Layer 7 of a small transformer language model trained on English Wikipedia (13 layers, counted from 0, width 64).
A neuron's activation on a vector x is GELU(weights . x), where the dot is the dot product.

Input weights of the MLP neurons that the questions are about. A number n stands for n times 0.0079.
n10: 5 26 -20 -8 17 1 2 -21 15 31 -4 -17 -30 -14 -18 21 -11 -25 7 19 5 5 6 -22 11 28 11 10 -7 34 4 22 -10 -60 -5 -14 -7 -1 0 -25 -17 -13 33 -35 33 23 36 -14 14 -30 -8 24 -24 -31 -10 24 6 4 -19 -5 -7 -3 29 -7
n41: 19 38 35 -12 36 0 -4 -34 -1 -33 -16 35 -6 26 -1 3 -9 -25 -8 -41 -47 29 26 -14 24 -25 -6 -31 -10 -23 -6 19 16 -18 -16 9 -15 -13 -23 -2 4 13 -36 1 -7 8 -18 28 -34 16 24 -3 -29 31 24 4 6 -40 0 49 -4 -7 5 22
n46: -13 8 -8 14 4 32 -2 -2 0 -2 17 -3 -9 13 44 6 -7 15 -4 3 -3 14 -12 1 -7 -7 -1 -8 -26 -3 13 11 -2 -6 -8 30 -34 45 -12 9 35 38 -27 -27 3 28 -28 -41 0 -19 -24 -5 23 40 8 -4 -4 -23 -35 -26 34 -31 17 5
n57: -60 -26 37 35 -21 -12 -10 -30 -17 2 -34 13 -11 22 -14 30 -1 -31 -48 -14 -48 4 -5 -23 25 -49 -1 -8 26 4 -23 12 -32 7 21 20 42 3 -14 12 -48 -14 21 -23 -2 25 -11 23 -25 24 7 20 23 -19 -3 -34 8 22 7 20 5 31 49 28
n86: -3 22 -48 54 -35 34 5 26 4 5 18 2 -34 0 -24 31 -1 -3 -9 -27 -17 19 -21 -11 -13 37 -40 -28 -1 29 5 16 -3 -16 52 11 15 31 10 -13 -17 2 18 -7 -37 9 -33 13 -15 56 -17 4 4 1 -7 -41 -37 24 47 -7 19 4 15 -8
n102: 2 -20 53 -6 -7 -29 14 -4 -32 5 -24 13 36 -10 38 -2 -62 5 -9 34 -27 -16 -24 -9 -26 -10 -60 -21 13 20 -2 1 38 -70 -44 48 -3 14 23 -42 10 14 -19 15 22 -29 -14 -15 -23 2 2 13 22 51 20 -3 30 -22 -5 3 31 -29 21 42
n121: -2 5 -19 11 4 25 3 -12 -15 -37 -17 -44 -4 36 42 -1 24 -7 -6 -5 8 -21 15 -6 14 10 51 -8 6 -1 10 9 -40 -31 6 -21 -32 -1 55 -12 24 -46 5 -5 -18 -5 -1 -13 -42 -29 13 23 15 -30 15 6 -31 21 5 10 26 2 10 -21
n123: -16 -20 10 27 28 8 -23 53 31 6 -7 49 27 46 -24 40 -3 -1 -2 -15 -6 -30 -9 -23 -10 -23 15 -31 4 -4 -29 -13 -5 43 37 -42 -14 4 -17 -37 15 33 -49 -8 -7 51 13 42 20 -4 -13 58 -31 17 -27 7 -3 -63 -28 15 -27 21 36 -5
n136: -14 11 12 11 8 19 -16 -52 6 -33 37 -8 -9 -17 10 3 -39 -4 -46 6 5 -25 -21 -22 37 -15 -10 7 -3 46 29 23 12 -26 -17 -21 -2 22 18 -13 -7 -21 -30 -29 2 27 -48 -3 -27 -2 2 -12 19 -14 14 18 62 -48 43 10 37 68 -2 0
n150: 11 6 -27 -23 -11 -24 3 12 -19 -10 10 47 -3 -40 13 -13 4 -5 -12 16 6 -15 15 3 -14 3 -21 -21 54 10 -17 -19 -17 17 40 -41 -8 11 -11 15 16 11 1 0 14 43 -11 -25 0 -2 22 31 -29 -36 23 -2 12 69 11 43 4 -32 -25 23
n158: -33 14 -4 -24 -9 26 -35 3 8 -3 -9 -55 35 27 30 3 -28 19 0 30 9 -24 -3 6 3 29 -9 -19 0 43 27 4 52 -38 13 -24 22 94 52 -26 -1 -35 -60 -6 -40 -7 11 4 22 -4 40 -17 -5 -29 -12 13 30 -23 -9 -3 -14 -10 1 12
n176: -8 -41 -37 2 10 -16 10 -50 -16 7 9 38 -8 21 29 9 -46 -3 -22 17 44 -8 17 32 -55 18 -35 1 -15 19 -42 8 3 -18 -3 3 37 -2 6 -4 48 3 -9 10 -33 12 4 -13 16 -4 23 26 -32 -13 -15 18 16 -7 -19 -42 8 1 28 -3
n180: -31 -19 -9 -9 28 41 -36 19 -3 18 -13 2 -56 18 31 18 51 -10 8 -45 -11 -54 -25 -11 1 17 0 -25 -22 32 -6 22 16 6 4 -14 28 30 -13 -29 -38 15 54 6 28 -1 7 -11 1 -20 -18 13 -2 62 -37 29 -33 15 -30 11 -25 26 20 5
n197: 75 -4 -12 -11 -29 -13 -6 9 -22 36 -65 6 1 10 31 27 -27 2 -26 20 -25 -52 -15 43 -11 27 7 -2 -4 -37 -16 81 -44 12 -44 30 8 -9 27 -32 40 12 -2 29 -24 -17 21 20 55 12 -29 -18 20 -28 -16 12 10 -23 24 -35 -29 -49 -5 9
n199: -32 -7 1 -20 40 30 -10 -9 -12 -9 -13 34 -24 5 -5 1 15 35 -21 -15 8 -34 14 5 -10 16 -33 -8 27 47 -70 0 -16 21 17 8 -8 33 -44 35 12 -43 6 14 14 -15 -11 -17 -9 -4 14 35 -33 -39 4 -12 1 4 63 12 8 -19 9 -21
n206: 19 24 0 15 -10 24 -5 -15 -41 5 -20 -25 -1 -61 -9 28 -10 23 15 -11 32 23 -49 -63 -6 -2 3 -8 10 2 -25 24 26 41 -14 -19 20 15 -4 45 -28 10 29 33 -13 7 -1 -17 -36 -26 24 -15 1 6 -39 -26 -14 12 -28 4 22 31 19 44
n209: -25 16 -29 6 8 24 -48 6 -11 -26 -29 36 2 -25 25 6 0 -24 -47 6 -52 31 -35 19 10 7 30 -36 -29 -13 2 -27 -18 -11 -11 33 14 51 22 12 -10 -16 24 9 21 31 70 -3 -4 -16 -38 4 -15 -24 -11 4 -18 -2 13 28 7 -3 18 9
n215: 14 5 12 38 21 11 45 -15 -16 2 24 34 -17 -26 4 2 18 6 27 -11 9 -43 -19 1 29 -34 37 -32 -5 -2 -15 22 15 37 17 -12 -12 -29 1 10 10 -18 49 -2 50 14 -2 -27 -6 -32 -2 -46 12 -12 10 -36 -2 0 -11 -25 14 -33 -7 4
n223: -36 -20 18 -27 -6 28 8 19 24 -17 -6 21 15 16 5 27 22 -8 -27 -10 -1 -11 -17 -27 5 -18 1 27 -56 27 -27 17 30 -7 13 0 -20 48 0 -8 -1 9 6 15 25 18 13 -34 22 -1 16 -8 37 -7 6 -28 1 9 -17 3 37 -23 36 -4
n230: 26 25 17 2 5 16 15 31 -14 1 -43 -52 -41 16 -34 -10 -31 8 28 40 4 -24 -11 34 32 21 -48 -11 4 3 -37 1 23 9 -31 -30 -25 6 -7 -29 -31 -18 23 -8 14 -6 50 15 -23 12 20 60 33 -13 -20 26 -37 -2 25 -15 30 -21 -8 18
n232: 59 -21 8 3 -7 -1 -5 5 7 5 -11 18 -10 17 19 25 10 -5 -31 -10 -33 -1 -57 -20 -24 -4 6 -15 28 23 -14 0 9 -2 -21 -28 8 -16 5 -14 14 52 -13 33 -6 22 27 5 -31 8 -10 4 -30 38 -35 19 23 2 25 -26 16 30 10 -10
n244: -1 -37 -36 -22 -8 -9 10 -30 17 -1 -9 10 26 4 45 27 27 -25 8 -23 -25 -9 50 18 -21 0 -51 19 22 -29 16 1 -34 -32 10 -57 -7 7 -2 33 -30 25 -11 -19 19 9 -6 -28 -28 -17 32 37 20 -3 -5 7 -35 -27 16 13 2 27 2 12
n246: -1 41 -42 38 10 -28 -39 -16 16 46 -12 14 2 -12 -7 15 28 -14 23 -92 9 -41 -18 9 -29 -23 6 -26 26 7 46 10 -30 -18 3 -11 -21 -7 20 5 -25 -36 31 -18 31 2 19 -19 18 -5 -2 26 -15 -49 -35 10 12 -33 36 6 36 -7 20 23

Each question shows a token from some text and the vector x that enters the MLP there. A number n stands for n times 0.042.

" obtained": -17 -21 31 2 39 14 15 -28 22 27 17 -15 -4 -31 -7 17 -15 -7 14 1 13 -10 -1 29 -34 -6 29 30 15 -23 3 -38 6 -2 -16 -3 -21 -20 -15 7 -22 34 -27 9 -2 -32 -7 23 3 16 0 10 -15 26 -15 13 -18 26 21 16 10 -10 3 -35
The three highest activations, in order: n232, n244, n123

" of": 7 -12 17 3 38 29 14 -28 4 31 48 -4 -21 -40 14 -30 -16 20 13 -3 10 6 19 9 -14 4 47 5 -9 -4 4 -27 10 -18 -3 2 -24 -39 -3 4 -14 25 -19 3 -8 -16 -16 42 22 3 -8 7 -2 -4 14 -17 1 -13 23 -6 -22 -18 -23 15
Which of these neurons fires most? n215

"om": -21 -10 7 -32 26 -7 29 -3 33 3 38 -20 -7 -6 -3 -68 23 26 7 -14 7 2 25 -5 2 -12 31 34 -18 2 24 -40 7 -7 -27 30 -24 -21 -2 -8 -40 29 -3 7 -11 -16 13 -1 33 22 -15 30 -8 -17 7 -4 -10 24 1 2 7 -24 -7 -29
The two highest activations, in order: n223, n10

" maximum": -25 -33 23 16 16 8 3 -22 25 30 29 -37 -19 -32 0 -32 1 24 -10 15 13 8 -7 8 -1 -19 26 -4 15 -18 -3 -43 27 3 -24 -2 7 -45 0 -10 -33 35 1 3 11 -24 9 28 17 27 8 13 -15 1 6 -2 -20 8 29 -4 12 1 22 -27
Which of these neurons fires most? n230

" Both": -20 -13 7 -26 33 0 18 -19 10 24 26 -24 -16 -30 6 -34 2 26 -10 -6 2 10 18 20 -19 -13 40 40 7 15 31 -43 19 4 -6 -4 -36 -7 -1 4 -36 29 -13 -1 -12 -30 25 19 30 21 10 7 -14 -13 2 -32 -10 5 22 3 7 -10 -7 -8
The most active neuron and its activation: n199, at about 0.11

"ry": -3 0 30 -20 40 -6 13 -13 12 8 36 -21 6 3 -1 -41 -6 6 -11 -9 25 -3 11 -21 -2 0 48 16 -13 -9 42 -50 6 -14 -27 15 -10 -21 -16 36 -10 50 -16 7 -32 -29 14 -8 18 21 -6 16 -9 -3 13 1 -15 10 5 8 3 -26 -15 -26
Which of these neurons fires most? n41

" in": -9 -13 -15 -10 34 -10 10 -21 46 14 31 -4 -19 -30 9 16 -22 27 8 -12 -9 -13 -11 11 -23 4 41 7 4 -12 8 -33 28 -5 -3 34 -1 -42 13 15 -40 36 -18 -5 10 -35 3 17 -2 33 11 3 3 6 -7 -23 -7 26 12 4 19 -17 -18 -15
Which of these neurons fires most? n246

" the": -11 -13 0 -9 34 17 -9 -11 60 30 29 -33 -35 -13 8 12 7 28 -19 -13 -10 -6 -15 25 -18 -7 11 22 13 9 -2 -26 30 -20 -8 11 -16 -12 -2 -23 -55 39 -4 5 4 -35 11 11 18 30 -17 5 -11 -4 -2 -10 11 26 7 -3 28 -7 -15 -31
The two highest activations, in order: n180, n232

" count": -20 -11 -1 -4 22 -12 17 -21 27 46 34 -23 16 -30 -15 -35 -13 13 -4 27 14 -14 1 32 -17 -10 22 31 9 -11 -7 -40 4 22 -29 19 5 -37 -15 17 -21 34 -10 1 -9 -10 7 13 3 7 1 20 -2 9 -9 -16 -25 17 25 -5 20 -13 22 -44
The most active neuron and its activation: n176, at about 0.55

" it": -3 -28 21 -8 34 -15 -15 -25 21 28 24 -31 -6 -26 -35 -22 -12 25 -15 -12 -7 29 2 20 1 8 48 32 29 -18 -9 -30 23 3 17 9 -5 -17 0 4 -39 32 -25 9 -18 6 -12 9 30 12 -10 -2 -14 -4 -22 -16 -12 15 20 8 30 -8 20 -11
Which of these neurons fires most? n57

"king": -10 -27 50 -12 13 -5 19 -7 20 12 52 -35 -16 -1 -2 -35 12 19 -5 10 28 29 20 -15 -10 4 32 30 -8 13 28 -36 9 -17 -25 7 -15 -26 -21 -4 -49 24 -19 21 -8 -17 23 2 39 16 -9 3 3 -16 1 -11 -18 3 13 -24 6 -32 0 5
The three highest activations, in order: n223, n10, n230

"Note": -28 -17 15 -1 30 13 -2 -14 46 12 25 1 -9 -17 -11 -13 -25 35 -21 -1 7 2 -1 23 -12 8 36 41 0 -13 8 -19 27 44 11 -10 -5 -32 -5 -1 -22 5 4 -16 -27 -29 14 20 9 36 -2 2 -40 -8 -3 -13 -38 3 16 14 -15 6 13 -26
Which of these neurons fires most? n123

"s": -20 -13 28 -9 29 20 23 0 23 54 18 -39 -24 0 12 10 18 41 -24 -22 6 -21 3 13 -5 -8 23 15 6 -10 20 -35 2 -20 -9 14 -22 -25 -5 1 -41 17 -14 15 -7 -47 11 7 37 43 -6 3 -5 -3 -5 -21 -20 3 -5 29 10 -5 -7 -24
Which of these neurons fires most? n180

" Russia": -9 -50 -2 -10 24 4 21 -34 36 -16 21 -23 6 2 13 -25 18 49 -21 -10 -6 2 21 -5 -13 4 27 54 2 -9 6 -20 9 -1 -16 23 -16 -21 -34 10 -53 25 3 0 10 -26 15 8 8 13 -1 18 -7 -16 -3 -3 -6 16 9 32 17 -25 -8 -42
The three highest activations, in order: n199, n244, n223

" for": -13 -6 32 -10 23 -11 5 -29 38 16 37 -6 -26 -27 15 -22 1 17 -12 -5 18 -15 12 18 -26 23 14 7 21 -44 23 -36 7 -14 -15 15 -21 -25 6 -12 -23 28 -34 -2 11 -42 11 20 19 18 15 2 -15 7 19 -9 -13 29 16 12 3 -10 2 -22
The most active neuron and its activation: n102, at about 0.3

"ks": -3 -33 -1 -20 24 -16 18 -10 39 4 32 -33 -1 -2 0 -29 10 18 -2 -7 32 22 25 -7 3 2 40 20 -28 -17 34 -41 6 -18 -22 17 -23 -30 4 36 -34 43 3 5 -17 -33 22 -5 17 4 -15 -2 20 4 1 -11 -18 9 1 13 17 -23 -10 -24
The most active neuron and its activation: n46, at about 0.19

"v": 6 -14 4 -9 36 3 24 -27 36 24 14 -37 12 2 -16 -29 17 18 -22 -9 10 -1 20 -20 -6 -12 47 24 -30 -18 8 -32 0 -20 -19 29 -23 -8 -12 26 -31 33 18 6 -15 -37 35 8 25 18 -13 0 4 18 -16 -12 -3 11 -10 15 4 -21 -1 -31
Which of these neurons fires most? n223

"iri": -27 -4 6 -22 2 6 24 -16 9 2 32 -8 5 7 -10 -59 10 13 -19 2 30 12 45 -31 -20 26 65 18 -37 -7 33 -20 11 10 -22 12 -24 -31 -28 5 -31 29 -1 9 -23 -27 8 2 11 18 0 20 -10 1 -3 -6 -8 17 -1 14 5 -16 -11 2
Which of these neurons fires most? n121

",": -13 -3 -5 3 27 -10 4 -31 23 20 8 -1 -46 -16 -6 -26 -14 11 -47 7 -8 24 20 35 -7 -1 26 47 -20 -23 7 -38 20 3 8 14 -1 -21 16 -7 -39 10 -14 -3 12 -34 -9 17 39 22 -5 -7 3 -24 4 -13 -5 18 0 26 15 -10 0 37
Which of these neurons fires most? n57